Layer 16 of a small transformer language model trained on English Wikipedia (22 layers, counted from 0, width 96).
A neuron adds its activation times its output weights to the MLP's output. To switch it off is to set its activation to zero at one token and run the rest of the model.
A neuron's activation on a vector x is SiLU(gate . x) times (in . x), where the dot is the dot product.

Input weights of the MLP neurons that the questions are about. A number n stands for (n - 500) times 0.0022.
n88 gate: 657 347 574 658 719 448 508 264 446 558 524 420 611 546 463 637 623 585 189 713 713 744 596 652 598 458 391 625 466 230 554 543 743 701 461 583 551 417 395 409 547 552 371 424 286 436 420 428 512 603 441 314 550 398 534 726 414 519 718 359 488 519 449 428 334 531 373 535 366 516 518 469 504 334 438 611 626 659 362 122 302 492 449 353 394 583 551 523 556 381 300 485 283 496 476 704
n90 gate: 601 399 673 470 447 492 539 681 504 530 385 747 371 378 349 680 669 384 426 566 553 282 294 133 550 309 290 346 325 527 530 526 733 504 644 551 544 328 439 721 465 533 701 457 424 538 283 683 421 456 465 504 763 231 390 429 561 431 483 487 224 526 434 470 613 676 448 530 341 103 438 272 362 309 375 512 699 361 187 691 407 705 409 625 351 442 439 435 558 411 205 613 457 640 518 399
n92 gate: 361 568 675 447 453 490 573 459 560 719 428 474 599 600 536 524 418 500 591 428 473 569 521 386 412 471 591 545 490 622 848 419 307 589 456 598 453 762 419 599 459 626 615 421 578 640 575 448 547 541 585 431 650 360 493 517 385 374 544 578 476 603 497 497 503 487 380 513 405 426 659 450 433 517 523 619 578 352 288 510 497 689 419 771 544 643 328 440 521 606 493 484 808 222 555 368
n149 gate: 476 532 606 619 476 641 448 642 548 389 553 543 345 328 577 476 467 393 220 476 744 708 553 570 984 827 365 691 378 662 620 829 576 626 512 345 512 520 540 585 508 585 484 594 690 570 414 473 536 589 496 347 369 293 348 500 355 318 672 585 500 544 520 636 444 437 540 464 496 508 489 548 663 341 234 596 569 556 417 321 430 676 408 488 443 431 536 635 422 770 796 419 496 340 435 496
n170 gate: 473 435 475 709 592 581 454 506 485 477 557 661 530 415 523 589 494 471 673 587 470 586 365 536 540 529 446 397 486 546 614 412 465 640 364 565 527 518 503 562 690 446 332 297 509 534 595 577 281 688 360 339 610 497 440 458 500 468 503 562 452 552 261 463 617 509 424 728 438 515 506 532 395 732 413 441 500 506 514 477 398 407 391 413 388 658 326 497 485 488 544 542 711 497 407 479
n215 gate: 529 515 435 468 667 593 721 711 586 507 369 475 599 561 583 416 552 496 450 581 697 546 518 537 394 636 476 459 613 571 518 608 614 646 728 552 369 820 287 577 529 559 431 732 618 503 352 683 540 719 478 489 475 526 549 335 572 504 460 391 423 739 734 542 597 220 550 579 427 453 561 454 304 567 561 545 394 809 500 427 526 632 640 625 428 394 478 511 644 426 587 521 561 732 332 446
n222 gate: 563 610 551 392 547 393 523 437 717 343 429 390 603 709 627 328 567 170 523 303 339 667 639 847 557 477 395 496 652 492 457 399 592 492 675 586 437 712 336 634 374 466 597 583 597 553 568 636 547 425 599 694 442 645 504 409 629 619 531 437 555 473 516 413 415 710 342 612 139 473 482 335 419 573 343 374 496 620 565 296 460 532 469 635 316 658 391 554 512 207 410 266 485 602 559 414
n248 gate: 769 615 470 524 619 483 627 475 545 524 623 432 412 203 610 574 649 455 393 514 394 517 585 461 649 581 303 471 493 723 417 437 541 525 510 473 458 356 545 296 454 360 277 568 527 598 442 574 339 465 444 615 452 412 730 398 218 517 514 360 716 493 697 534 459 585 541 497 426 503 582 589 493 569 425 357 644 528 510 591 411 525 590 628 290 733 510 627 717 759 535 517 507 541 659 426
n88 in: 378 347 279 708 488 344 523 418 500 554 390 401 449 620 657 433 583 469 570 425 402 344 137 364 386 572 403 403 622 637 527 570 404 800 539 541 316 382 555 594 351 519 383 436 474 504 451 485 398 327 287 306 477 539 542 729 535 419 290 680 615 635 615 538 481 446 527 442 445 574 346 262 515 808 500 389 701 415 358 538 349 778 578 472 523 690 687 450 643 480 618 452 585 466 405 202
n90 in: 524 504 493 504 735 368 473 392 263 430 508 473 782 555 553 440 294 547 773 584 344 624 670 528 533 473 374 562 578 529 606 417 374 620 639 527 624 532 504 572 308 515 567 596 511 638 542 326 655 416 677 554 774 384 515 387 524 570 563 560 431 473 476 485 551 154 535 594 408 389 582 390 457 261 433 394 781 772 706 342 508 318 290 265 695 488 293 755 569 346 296 526 559 512 597 588
n92 in: 510 280 641 618 507 374 360 560 490 667 450 523 661 451 516 617 466 604 421 362 654 474 442 469 483 500 471 394 552 493 707 394 559 353 331 478 557 490 510 487 527 611 430 265 439 564 458 571 596 336 406 565 546 574 622 318 490 778 510 527 470 661 554 497 343 604 739 487 563 629 506 333 510 617 464 551 631 441 337 574 712 530 533 233 560 456 533 529 547 284 407 560 694 494 305 450
n149 in: 616 724 405 340 570 416 648 364 225 435 399 541 574 554 356 682 359 629 757 613 430 496 492 484 189 545 441 285 334 432 542 612 466 337 458 738 535 613 423 426 360 456 423 391 526 783 560 478 388 395 403 444 542 601 593 637 558 599 239 597 747 523 305 675 649 515 272 504 543 181 486 356 622 440 466 463 391 531 613 418 386 316 458 398 427 484 434 580 308 543 566 474 519 616 328 597
n170 in: 503 420 475 395 453 547 575 473 516 644 325 416 466 480 443 390 429 428 394 503 537 571 724 326 368 658 545 685 412 380 460 460 690 500 507 397 570 510 467 376 413 347 686 623 570 516 555 381 447 379 446 587 457 691 587 375 590 379 543 296 426 510 836 632 352 454 671 635 540 397 609 503 772 583 435 500 460 513 474 494 770 561 540 442 500 561 553 700 591 405 380 624 391 632 507 574
n215 in: 596 466 511 462 489 551 436 615 776 481 565 337 488 640 398 98 395 406 500 295 658 559 613 418 472 338 606 598 507 508 591 382 541 542 428 614 377 485 317 658 488 806 401 500 482 541 470 407 339 715 519 218 538 492 552 639 690 553 618 462 543 361 658 445 511 276 673 504 297 664 400 579 353 322 590 558 581 530 436 209 632 531 633 531 576 492 420 684 578 508 695 562 587 689 357 473
n222 in: 614 300 640 631 473 493 357 575 481 832 820 439 571 554 462 724 787 558 769 607 512 542 356 452 582 439 601 650 527 536 698 422 481 429 414 613 598 634 477 737 532 395 437 470 511 481 462 595 351 449 607 206 612 378 602 516 445 593 332 480 440 562 619 572 616 485 427 710 334 649 574 519 442 630 458 880 468 492 454 527 540 197 352 368 520 587 547 666 664 560 291 604 516 443 500 347
n248 in: 579 462 521 422 429 500 467 436 489 278 458 668 527 422 256 368 531 507 362 428 307 438 312 312 351 304 507 535 533 531 403 676 496 356 447 435 583 538 579 519 319 403 571 270 486 427 526 602 270 530 394 562 456 689 649 519 395 530 582 651 546 611 481 467 637 647 522 582 693 504 447 400 389 784 430 650 720 545 533 740 233 565 485 393 692 299 650 678 596 557 564 496 411 784 310 662

Output weights of the MLP neurons that the questions are about. A number n stands for (n - 500) times 0.0016.
n88: 447 681 511 447 475 394 637 496 489 548 695 594 706 653 489 496 320 406 350 527 590 634 430 444 409 498 677 473 499 494 423 363 438 340 551 378 456 678 511 641 617 505 512 451 579 558 524 426 409 506 534 438 451 449 312 10 590 430 639 316 542 391 455 456 351 492 624 338 552 530 434 445 386 441 529 587 545 517 485 362 522 438 462 456 557 433 353 526 419 501 456 587 542 481 540 643
n90: 448 368 481 619 450 663 491 398 510 413 458 464 562 545 695 239 489 579 534 455 446 538 435 489 536 392 761 670 291 516 630 474 533 507 576 600 657 651 290 535 497 524 383 676 333 677 264 568 348 362 524 683 539 490 488 618 467 414 468 647 543 623 445 651 597 524 345 707 565 573 507 643 578 609 604 691 375 637 638 369 529 458 644 625 366 433 452 451 489 432 607 478 534 279 517 756
n92: 561 442 677 368 631 609 353 537 461 483 634 532 480 584 497 509 358 527 401 586 470 630 565 420 584 530 778 576 447 526 789 514 498 485 402 620 506 479 501 508 459 469 498 484 510 610 600 531 519 403 503 412 468 527 603 688 547 495 515 507 767 560 580 532 420 383 465 565 425 444 485 550 477 468 545 668 584 574 508 520 390 649 464 456 487 532 423 535 470 506 595 556 448 519 542 686
n149: 345 428 617 553 559 553 374 671 682 649 534 436 511 539 697 557 497 456 500 323 402 418 586 549 509 636 226 524 577 623 550 406 539 475 509 479 489 608 446 544 473 662 540 609 674 571 265 740 542 568 388 455 386 525 492 147 495 414 704 447 369 388 319 441 455 482 473 344 536 466 407 460 567 444 558 430 563 546 642 436 541 497 446 256 414 436 394 512 562 436 480 600 364 555 525 417
n170: 342 476 279 408 523 524 450 408 490 547 367 613 366 366 352 427 518 404 313 361 423 629 532 417 511 474 553 565 494 476 492 477 598 456 461 612 494 548 543 443 616 523 553 418 655 655 515 546 556 412 422 418 593 468 496 511 539 461 567 543 583 539 289 484 690 445 541 381 527 599 492 491 516 507 369 327 404 471 470 549 582 595 525 508 401 461 498 577 512 540 369 553 791 487 248 459
n215: 503 563 563 196 332 404 429 491 470 448 492 434 733 406 357 470 453 643 650 451 416 454 539 517 479 450 372 694 540 369 370 374 510 511 527 518 471 634 569 404 453 422 407 404 331 586 743 468 500 343 326 321 422 509 626 762 455 518 587 404 549 341 419 798 438 390 587 553 709 389 479 492 537 507 441 335 678 491 565 562 408 377 440 474 687 436 515 559 431 460 496 562 411 555 537 407
n222: 566 499 516 491 505 527 321 414 666 443 541 480 576 381 381 414 600 376 517 503 527 490 651 569 571 648 476 559 473 662 541 454 504 499 691 604 461 527 591 267 407 814 555 512 519 603 500 511 325 497 597 365 575 453 425 476 407 773 516 492 570 403 459 553 567 594 300 421 377 537 440 561 607 727 594 525 336 397 517 594 293 303 487 404 531 318 396 386 454 668 405 576 654 480 452 511
n248: 652 558 638 564 500 564 515 398 484 469 564 481 518 447 605 729 662 461 536 419 478 563 553 519 295 591 519 557 610 264 655 431 410 631 648 470 454 421 563 628 351 718 445 543 349 407 515 538 537 578 453 535 546 478 551 599 401 675 546 412 355 507 576 671 569 587 501 503 434 563 474 599 464 562 396 579 397 430 655 338 388 551 416 576 499 637 403 579 647 548 502 498 446 515 546 525

Each question names a token from some text and the token that comes next. It shows the vector x that enters the MLP there. A number n stands for (n - 500) times 0.0055.

Then comes g, the gradient of the next token's log-probability with respect to the MLP's output, scaled to length 1. A neuron's effect is roughly proportional to its activation times (output weights . g). A number n stands for (n - 500) times 0.00082.

"-", then " I"
x: 458 424 532 525 564 685 454 476 456 511 537 437 466 516 510 452 448 611 514 434 516 416 500 390 646 466 403 524 591 461 498 398 601 439 476 275 498 465 573 600 525 492 624 590 622 551 524 494 346 583 480 522 426 368 505 753 481 511 570 539 537 478 417 426 570 511 560 656 465 472 609 471 569 558 556 457 601 441 496 499 515 210 327 526 545 597 482 481 453 533 495 521 616 466 449 401
g: 654 215 634 465 398 393 337 703 476 422 512 348 680 478 459 622 675 707 505 430 595 578 485 638 417 546 436 429 586 579 547 571 470 444 490 400 116 215 560 726 485 643 416 654 592 435 412 319 456 369 534 497 608 386 715 499 758 284 462 496 400 387 633 495 561 665 310 477 457 294 586 522 628 385 388 453 549 366 476 440 407 487 357 691 416 414 670 345 503 656 547 412 413 533 622 616
Which neuron, switched off, lowers the next token's probability most? n170

" Broad", then "is"
x: 350 570 273 219 517 542 544 410 441 520 377 581 454 588 566 388 470 366 584 567 367 598 637 440 464 479 639 414 334 555 435 531 494 449 829 509 617 549 493 528 602 553 372 543 566 613 465 506 362 613 553 475 429 431 486 645 486 566 405 646 513 429 462 362 519 500 559 702 446 623 651 554 557 577 599 532 527 570 590 485 574 396 537 660 735 322 545 593 533 653 366 548 554 541 510 535
g: 562 466 536 156 577 415 500 676 552 474 586 237 744 270 603 579 484 730 376 894 387 356 367 475 462 715 618 464 441 432 820 525 613 323 433 476 396 252 537 306 423 640 567 443 481 274 585 441 485 529 485 370 554 452 516 528 481 428 361 514 346 469 466 512 524 487 391 295 648 400 715 511 523 449 401 592 540 551 586 352 390 510 517 517 394 603 557 554 417 567 746 465 590 443 431 398
Which neuron, switched off, lowers the next token's probability most? n215

" acc", then "ent"
x: 504 416 399 478 473 702 378 639 492 525 452 423 536 605 644 431 379 181 553 413 450 595 542 539 439 549 473 453 613 678 537 616 561 578 593 268 556 440 616 289 514 428 602 465 486 238 708 420 332 461 370 510 736 338 525 573 460 423 438 540 546 499 595 243 549 604 530 550 428 418 703 534 453 451 584 403 424 492 436 488 526 571 616 541 431 390 405 503 488 755 650 814 588 504 425 391
g: 536 463 626 517 710 521 242 463 402 455 688 538 670 388 690 537 417 398 499 389 667 390 573 375 349 535 666 341 323 567 466 328 598 333 316 484 515 594 513 310 452 649 696 860 637 639 549 562 325 464 570 546 583 531 715 507 501 638 535 214 529 457 586 493 455 512 619 441 427 629 741 367 493 532 699 665 477 445 578 245 507 718 555 507 573 468 594 686 530 307 435 545 522 584 577 631
Which neuron, switched off, raises the next token's probability most? n92

"og", then "el"
x: 335 356 490 299 435 522 431 704 491 319 429 515 679 536 591 606 354 388 566 431 619 555 648 314 413 531 382 365 588 449 592 544 622 542 579 532 548 613 480 540 555 497 436 587 376 382 510 426 380 503 456 527 530 392 284 528 514 436 356 496 392 416 843 565 392 434 501 647 493 433 575 400 549 610 350 644 321 316 577 574 667 350 713 490 570 454 644 718 591 578 505 563 626 617 557 433
g: 359 641 377 392 239 505 380 440 579 706 571 455 525 382 469 511 390 285 433 567 401 633 410 481 398 608 613 453 516 567 343 452 556 323 459 513 534 633 729 523 415 550 718 564 584 510 298 558 302 394 247 348 587 491 431 553 551 290 674 420 425 537 440 649 709 635 307 458 675 407 606 670 359 457 345 301 620 463 592 306 521 372 449 259 484 559 466 579 473 411 463 309 810 655 431 621
Which neuron, switched off, lowers the next token's probability most? n215

"ist", then "\n"
x: 694 638 434 517 604 501 365 616 334 560 394 570 400 372 661 444 405 558 519 747 418 523 478 497 423 499 409 419 476 599 552 444 424 540 490 391 630 398 624 447 452 481 529 545 527 371 422 472 492 586 435 495 594 541 586 684 443 656 385 499 355 574 517 388 511 597 525 475 430 489 674 520 465 307 564 575 588 424 532 481 658 384 473 613 633 501 808 545 553 569 291 696 378 425 715 455
g: 567 643 577 426 344 522 427 468 474 545 277 568 530 604 424 451 416 440 288 530 447 595 434 468 646 295 484 652 661 380 474 487 447 414 715 534 561 394 598 379 582 668 280 680 586 722 788 507 562 533 566 614 545 758 470 272 450 338 338 590 445 440 475 645 600 165 319 412 251 584 345 501 493 427 420 419 659 652 353 462 629 701 618 492 393 384 483 695 464 433 501 625 502 363 618 643
Which neuron, switched off, lowers the next token's probability most? n90

",", then " and"
x: 505 478 422 570 425 591 523 403 610 509 337 409 666 542 569 442 561 455 509 533 489 499 462 522 641 540 568 353 411 490 586 598 383 380 555 423 423 481 511 561 472 557 506 518 466 641 411 419 465 486 596 537 551 532 422 742 577 567 351 563 525 463 283 460 532 571 507 515 598 479 501 624 357 443 561 595 459 462 507 506 485 213 424 442 422 578 606 448 505 551 487 589 524 606 542 362
g: 810 584 273 487 364 749 418 448 303 561 592 476 722 821 607 598 326 635 418 527 425 399 570 375 423 521 637 353 265 638 724 597 690 392 510 358 581 614 382 507 484 476 399 489 305 286 480 496 426 749 501 365 486 625 511 536 476 497 437 506 466 418 365 531 551 574 570 344 355 480 470 650 348 574 560 719 525 453 479 624 513 474 319 491 449 518 389 581 257 523 607 790 435 551 614 474
Which neuron, switched off, lowers the next token's probability most? n170

"ust", then "er"
x: 538 426 443 395 345 614 393 492 578 294 360 504 520 554 556 500 584 593 382 780 348 465 691 428 468 550 494 366 532 342 422 510 546 611 508 451 532 543 611 501 716 616 558 686 434 351 307 675 379 512 330 449 578 469 616 585 505 491 356 667 396 516 547 535 367 258 553 448 589 395 644 565 375 604 348 560 566 412 416 655 415 420 460 663 595 577 636 501 516 776 523 618 554 311 638 496
g: 478 414 647 567 325 640 687 201 348 507 703 534 645 738 499 644 598 723 627 431 390 573 468 523 401 652 524 481 345 498 529 578 428 417 637 793 783 635 533 484 688 612 704 494 416 551 564 610 451 356 545 455 455 500 400 515 650 555 682 596 521 448 588 338 473 519 511 315 418 376 479 600 643 500 600 333 618 504 528 595 478 659 554 688 447 575 664 757 771 607 675 639 460 615 449 411
Which neuron, switched off, raises the next token's probability most? n90

"qu", then "ences"
x: 613 503 462 173 430 453 567 628 567 387 488 495 557 329 566 423 713 395 550 446 507 693 694 461 445 499 479 355 484 640 589 483 467 425 653 539 562 435 572 454 523 435 797 582 586 564 677 521 440 462 409 389 596 511 627 505 577 501 414 470 324 465 632 365 508 567 479 499 658 492 732 484 472 712 687 524 517 623 427 512 586 499 582 580 452 470 627 683 488 580 569 659 624 550 494 374
g: 397 440 395 581 623 622 410 582 322 307 459 487 204 550 479 383 508 466 649 214 280 578 475 514 502 353 283 655 239 333 604 402 388 441 524 494 456 414 666 553 510 473 593 429 617 466 443 415 837 461 333 525 648 509 627 500 764 657 455 465 502 429 531 533 540 565 630 601 571 447 266 453 648 417 511 602 276 382 361 487 449 387 464 554 458 243 435 310 496 596 520 659 602 674 257 503
Which neuron, switched off, raises the next token's probability most? n170

" \"", then "P"
x: 469 563 683 343 506 633 380 556 465 603 485 457 591 560 680 276 497 516 407 353 246 575 587 467 572 584 568 390 662 652 447 404 408 576 500 464 465 520 620 490 553 415 494 514 586 315 597 477 396 627 344 577 388 570 339 620 340 655 360 498 662 359 508 471 394 415 594 546 450 612 334 479 549 408 565 365 353 619 532 526 681 188 532 495 403 684 580 478 451 476 416 644 556 449 442 567
g: 548 479 548 374 553 663 643 681 421 560 517 583 461 596 653 471 454 406 729 580 582 729 447 320 679 736 525 559 647 340 590 672 388 429 257 395 382 383 454 432 240 632 684 460 275 718 525 527 669 446 349 478 426 469 698 493 364 571 666 466 234 485 394 676 474 401 272 593 459 409 458 284 512 460 588 612 358 434 461 589 551 396 461 586 533 649 649 481 663 467 429 553 362 678 337 371
Which neuron, switched off, raises the next token's probability most? n248

" such", then " com"
x: 462 409 549 608 423 606 475 477 562 393 508 376 554 503 631 450 671 521 399 445 492 697 732 485 446 584 345 465 651 609 378 486 500 469 586 254 481 492 525 442 455 312 594 580 616 512 356 476 597 437 582 497 639 639 342 689 558 614 392 519 516 503 539 507 315 515 603 382 405 437 621 547 463 538 451 428 486 642 544 477 444 265 423 577 653 559 491 410 532 575 485 628 603 434 523 536
g: 470 574 541 532 462 386 674 339 474 552 398 689 578 440 253 548 496 666 413 599 632 388 392 377 516 376 686 511 509 537 406 337 491 692 481 577 628 236 560 513 304 367 423 767 440 607 347 561 437 577 265 424 382 528 551 503 281 624 528 340 356 647 437 386 379 409 627 472 646 674 387 395 384 538 159 283 465 505 395 426 294 426 436 633 460 587 562 608 572 434 714 710 528 631 457 342
Which neuron, switched off, raises the next token's probability most? n248

" b", then "ri"
x: 480 322 450 265 494 546 404 464 381 606 482 537 586 545 664 624 317 508 454 473 274 433 569 456 506 669 659 441 582 483 560 433 480 368 453 289 593 429 587 389 466 309 610 789 465 483 739 603 521 451 481 572 641 384 493 619 556 532 593 591 401 572 504 404 473 424 561 428 694 635 619 480 464 648 578 476 425 479 353 460 560 258 357 533 564 475 420 406 544 483 397 682 532 534 581 409
g: 519 296 711 643 506 773 700 574 351 452 612 607 511 449 530 509 533 395 460 615 393 459 435 514 502 387 616 424 634 451 601 382 460 508 385 453 355 467 671 558 498 591 311 660 375 233 759 554 398 615 444 551 428 337 248 514 489 432 488 323 335 663 506 630 564 330 302 370 353 387 466 411 539 543 291 672 379 676 362 594 299 457 544 713 715 524 637 480 657 306 421 342 467 610 583 572
Which neuron, switched off, lowers the next token's probability most? n170

"em", then "an"
x: 460 435 442 206 646 571 404 621 449 553 478 370 609 469 655 469 484 482 480 792 434 659 466 541 432 620 717 469 455 407 529 587 607 403 623 460 542 378 414 368 454 529 435 630 518 352 441 537 489 420 586 440 381 552 532 671 529 547 544 388 559 486 570 517 466 425 510 482 501 533 501 619 494 396 676 534 553 367 437 470 437 326 462 463 585 479 504 509 423 424 477 495 627 511 741 540
g: 307 529 335 442 369 559 450 497 482 541 486 315 358 357 671 613 562 722 614 408 427 609 489 480 413 393 451 431 473 241 414 487 470 502 500 486 739 285 540 616 351 427 342 430 524 489 423 672 401 393 397 434 722 155 637 386 590 448 580 652 491 388 540 617 623 357 698 333 553 494 256 449 217 636 423 454 444 468 180 565 466 571 596 520 663 536 493 506 277 457 615 393 459 294 463 385
Which neuron, switched off, lowers the next token's probability most? n88

"-", then "vers"
x: 509 557 344 336 384 584 477 541 622 566 473 414 671 503 501 284 598 427 364 420 395 489 594 357 553 522 729 454 456 503 696 504 385 544 620 337 418 666 515 462 592 486 479 433 442 456 499 443 441 910 604 622 579 415 391 575 403 507 355 630 444 394 474 243 486 573 542 451 699 541 612 253 581 457 661 300 459 519 580 588 423 533 549 551 405 442 570 484 376 305 366 609 588 486 504 577
g: 520 632 772 410 643 406 452 663 371 560 615 666 524 469 694 544 565 472 560 349 581 397 595 261 536 480 340 461 495 604 744 363 411 768 309 407 469 256 379 494 536 559 440 562 663 420 611 430 487 643 585 400 379 277 480 470 315 510 610 310 618 495 473 484 544 418 480 375 537 454 316 470 619 493 454 492 435 769 472 565 581 606 568 491 535 775 561 846 590 323 713 451 595 652 605 631
Which neuron, switched off, raises the next token's probability most? n92

";", then " D"
x: 679 447 556 611 475 667 398 535 472 461 410 530 568 401 577 464 429 578 399 529 399 517 505 370 646 580 546 421 583 563 508 551 450 527 523 516 577 441 527 590 465 463 384 603 575 500 409 547 509 615 562 426 442 519 432 718 560 473 544 494 572 545 321 559 609 373 550 616 410 354 667 538 324 443 660 420 625 550 522 435 495 242 477 424 568 569 481 515 557 561 551 664 547 529 595 441
g: 259 631 380 453 975 518 398 757 601 450 667 539 517 364 511 559 513 794 558 387 514 642 350 590 564 442 341 589 646 420 372 451 297 623 350 558 508 381 653 488 594 627 525 487 636 504 457 593 474 444 301 557 538 514 645 423 328 673 420 555 341 502 548 504 596 515 525 752 490 581 630 302 640 474 407 633 746 564 486 446 589 554 568 515 501 564 642 471 362 327 508 459 465 630 715 686
Which neuron, switched off, lowers the next token's probability most? n170

"ask", then "ia"
x: 425 411 317 331 468 426 436 444 382 622 518 377 597 486 584 653 592 436 511 612 320 534 590 312 441 504 530 441 538 485 469 691 447 343 555 405 656 442 374 426 516 371 476 648 404 292 225 473 296 491 452 583 649 321 580 476 511 628 412 556 430 465 445 377 559 300 371 646 589 451 462 553 569 520 293 531 529 666 484 589 517 262 494 548 825 358 685 688 461 656 478 507 602 610 673 554
g: 481 582 643 306 691 593 502 651 641 350 488 614 461 519 338 519 544 427 404 435 506 552 426 493 554 518 825 364 344 483 416 560 572 353 523 479 515 459 548 557 471 438 499 839 396 188 422 647 511 583 771 438 409 813 400 592 816 480 452 554 614 580 644 438 360 673 542 525 684 591 479 621 378 456 277 604 377 449 730 412 307 616 466 402 684 490 535 520 564 574 591 516 399 638 359 489
Which neuron, switched off, lowers the next token's probability most? n248

"ob", then "ility"
x: 274 530 410 489 450 474 617 615 626 322 443 322 749 380 732 471 519 425 278 300 386 739 669 606 548 528 684 536 628 424 487 382 614 475 509 419 425 505 575 527 500 540 522 555 495 419 357 556 423 482 309 634 503 560 286 515 602 310 399 559 451 382 555 376 425 635 540 475 525 459 611 485 422 624 413 457 402 405 474 454 646 149 554 785 590 428 635 414 410 626 521 599 601 461 665 447
g: 655 555 518 573 642 382 610 575 369 431 397 667 470 364 545 710 549 607 399 397 708 441 480 812 535 373 501 791 474 596 572 560 503 410 479 368 358 412 521 667 248 523 486 377 674 359 566 489 619 370 769 661 437 266 544 460 603 635 496 638 446 648 407 536 304 661 549 452 550 661 714 454 493 468 282 622 472 746 433 502 499 413 610 561 546 532 391 571 688 335 502 643 586 346 279 434
Which neuron, switched off, lowers the next token's probability most? n222

" Bro", then "ther"
x: 506 565 337 283 357 515 383 535 414 513 469 389 398 585 712 361 360 475 561 329 292 593 565 659 489 378 662 504 651 600 485 481 467 561 550 526 469 572 588 495 660 582 409 584 369 501 378 459 569 523 507 433 511 418 695 641 476 542 258 483 470 520 310 343 517 521 385 575 550 542 681 426 598 707 385 546 430 428 515 475 435 418 349 656 557 563 530 400 370 545 631 549 657 509 601 462
g: 602 516 523 637 483 423 565 349 577 393 605 457 480 675 613 347 695 347 498 410 444 397 432 439 428 531 369 651 505 614 378 544 577 392 371 588 524 540 684 604 449 436 393 334 484 667 579 709 461 559 343 773 685 455 510 439 675 398 676 298 593 729 374 630 634 602 279 445 522 506 481 439 554 567 484 504 391 549 612 231 657 283 630 631 493 788 344 664 388 412 572 343 523 584 479 825
Which neuron, switched off, lowers the next token's probability most? n92

"or", then " De"
x: 403 517 470 413 468 502 526 481 421 372 478 305 702 457 586 549 418 578 426 786 437 485 557 245 557 598 686 518 602 338 314 509 721 439 456 374 563 474 437 248 538 365 565 413 539 496 366 664 482 700 667 549 609 496 453 628 540 594 505 340 439 493 544 419 451 710 491 540 643 365 541 443 466 562 477 673 493 399 526 532 431 443 544 543 766 444 599 538 284 551 441 620 414 400 522 591
g: 381 640 539 672 612 447 504 573 507 474 494 437 560 435 320 175 516 596 629 590 858 561 576 376 468 489 355 726 684 599 475 101 464 644 357 431 444 563 363 358 463 555 555 538 377 651 565 541 519 506 322 503 475 532 582 419 434 315 513 542 505 422 334 421 461 465 519 412 650 621 767 504 740 543 418 335 355 665 467 301 445 274 522 527 500 523 536 604 534 303 631 603 612 574 458 737
Which neuron, switched off, raises the next token's probability most? n88

",", then " Hall"
x: 558 481 608 688 545 523 383 529 589 530 377 533 549 514 467 603 415 555 387 362 441 538 657 417 644 596 483 451 568 562 416 580 490 468 513 550 527 552 462 394 420 483 442 605 518 491 566 456 459 486 553 416 446 418 498 743 570 500 564 423 517 439 406 484 493 497 507 556 404 314 545 639 461 374 423 526 538 501 460 485 496 217 474 386 489 653 479 550 492 542 476 495 527 508 496 426
g: 360 801 511 558 591 490 579 453 312 505 576 480 702 561 780 413 637 470 524 422 456 620 544 522 434 420 452 429 545 170 354 321 532 492 392 574 459 369 644 614 561 639 482 668 509 532 588 529 497 540 282 503 314 378 666 503 453 560 786 549 594 809 554 505 465 508 615 229 669 606 672 501 684 356 592 648 617 410 504 223 449 500 547 303 571 573 445 505 323 500 678 420 484 383 518 641
Which neuron, switched off, lowers the next token's probability most? n149

"all", then " 2022"
x: 687 466 369 364 525 590 482 429 390 510 503 589 606 650 492 563 455 362 496 542 284 510 712 381 421 502 540 585 326 474 398 680 545 398 601 292 540 430 549 497 559 436 546 767 460 664 492 539 435 401 556 465 584 479 541 622 465 769 543 695 493 479 574 605 655 487 631 495 700 432 717 547 526 509 471 730 519 395 652 552 597 378 472 496 485 459 676 633 514 502 683 481 462 320 563 428
g: 377 555 569 452 216 456 577 502 399 58 594 541 661 620 642 510 365 551 647 347 640 239 415 544 622 422 585 327 737 526 582 677 446 594 545 337 475 372 512 587 352 455 463 247 384 628 513 414 380 442 512 516 285 490 348 601 366 579 516 300 631 449 604 522 607 540 574 574 350 838 621 341 405 433 386 547 692 681 501 444 550 527 544 675 366 424 538 440 430 501 507 388 489 506 464 402
Which neuron, switched off, raises the next token's probability most? n149

"isted", then " for"
x: 630 471 590 534 345 643 423 509 407 348 445 413 576 453 561 412 417 566 316 525 324 584 521 411 461 545 530 529 427 422 643 520 496 392 641 300 567 550 546 676 463 568 509 508 607 366 378 535 487 531 511 485 479 619 489 741 449 548 570 468 545 559 593 419 454 490 579 451 580 596 546 500 648 423 480 591 567 441 502 426 694 473 359 376 419 365 490 511 610 588 410 652 487 527 450 424
g: 462 501 435 520 388 653 397 421 651 352 444 524 541 498 840 550 566 459 659 611 406 425 479 446 503 528 442 469 226 263 410 455 506 471 203 570 494 196 504 456 475 812 602 314 631 596 323 706 397 606 489 507 621 487 453 460 422 735 425 448 574 470 343 519 456 583 650 359 505 456 585 412 518 655 516 435 563 540 503 567 370 438 637 690 486 707 706 654 637 245 543 566 404 736 672 440
Which neuron, switched off, raises the next token's probability most? n149

" sub", then "jects"
x: 389 373 478 349 434 629 211 607 370 583 491 523 533 607 561 368 449 491 444 352 385 437 665 689 444 443 699 445 471 609 425 486 444 438 550 333 510 666 489 344 458 481 501 456 566 503 605 518 590 525 621 632 501 470 282 666 446 625 514 645 431 474 557 219 475 540 599 582 552 450 667 500 514 631 636 449 473 636 453 614 513 466 682 568 598 458 487 429 491 530 447 420 609 591 646 521
g: 669 496 479 638 409 481 443 543 380 460 479 536 378 480 414 368 499 372 543 473 578 411 574 444 455 554 502 754 501 452 484 491 118 606 344 696 262 417 652 540 163 461 498 427 591 644 748 655 324 371 745 580 607 622 637 355 675 538 592 415 488 505 497 587 530 570 545 476 386 338 238 444 319 713 312 386 464 472 429 303 619 461 582 580 509 599 366 486 567 601 485 475 643 266 675 572
Which neuron, switched off, raises the next token's probability most? n222

"-", then " one"
x: 466 435 648 511 589 610 469 490 451 480 528 443 479 561 521 488 484 606 492 409 562 413 530 412 654 475 513 487 606 473 506 435 589 478 417 306 462 484 635 588 520 442 547 602 639 570 515 478 388 559 502 520 411 362 524 751 518 491 545 527 515 517 436 460 568 483 594 653 480 534 605 471 564 512 578 502 631 427 507 539 505 161 428 535 560 595 485 475 436 504 486 553 670 466 487 424
g: 576 234 763 592 290 304 676 651 595 428 341 587 219 494 489 774 581 557 645 453 738 447 521 597 479 527 496 370 512 606 758 570 372 410 601 610 602 541 333 416 481 638 477 469 842 681 481 437 553 603 496 411 631 563 549 548 605 273 622 587 549 482 619 459 493 539 571 335 643 395 498 498 478 442 550 600 331 546 554 293 221 333 493 487 365 541 560 385 595 585 638 335 468 545 481 426
Which neuron, switched off, raises the next token's probability most? n149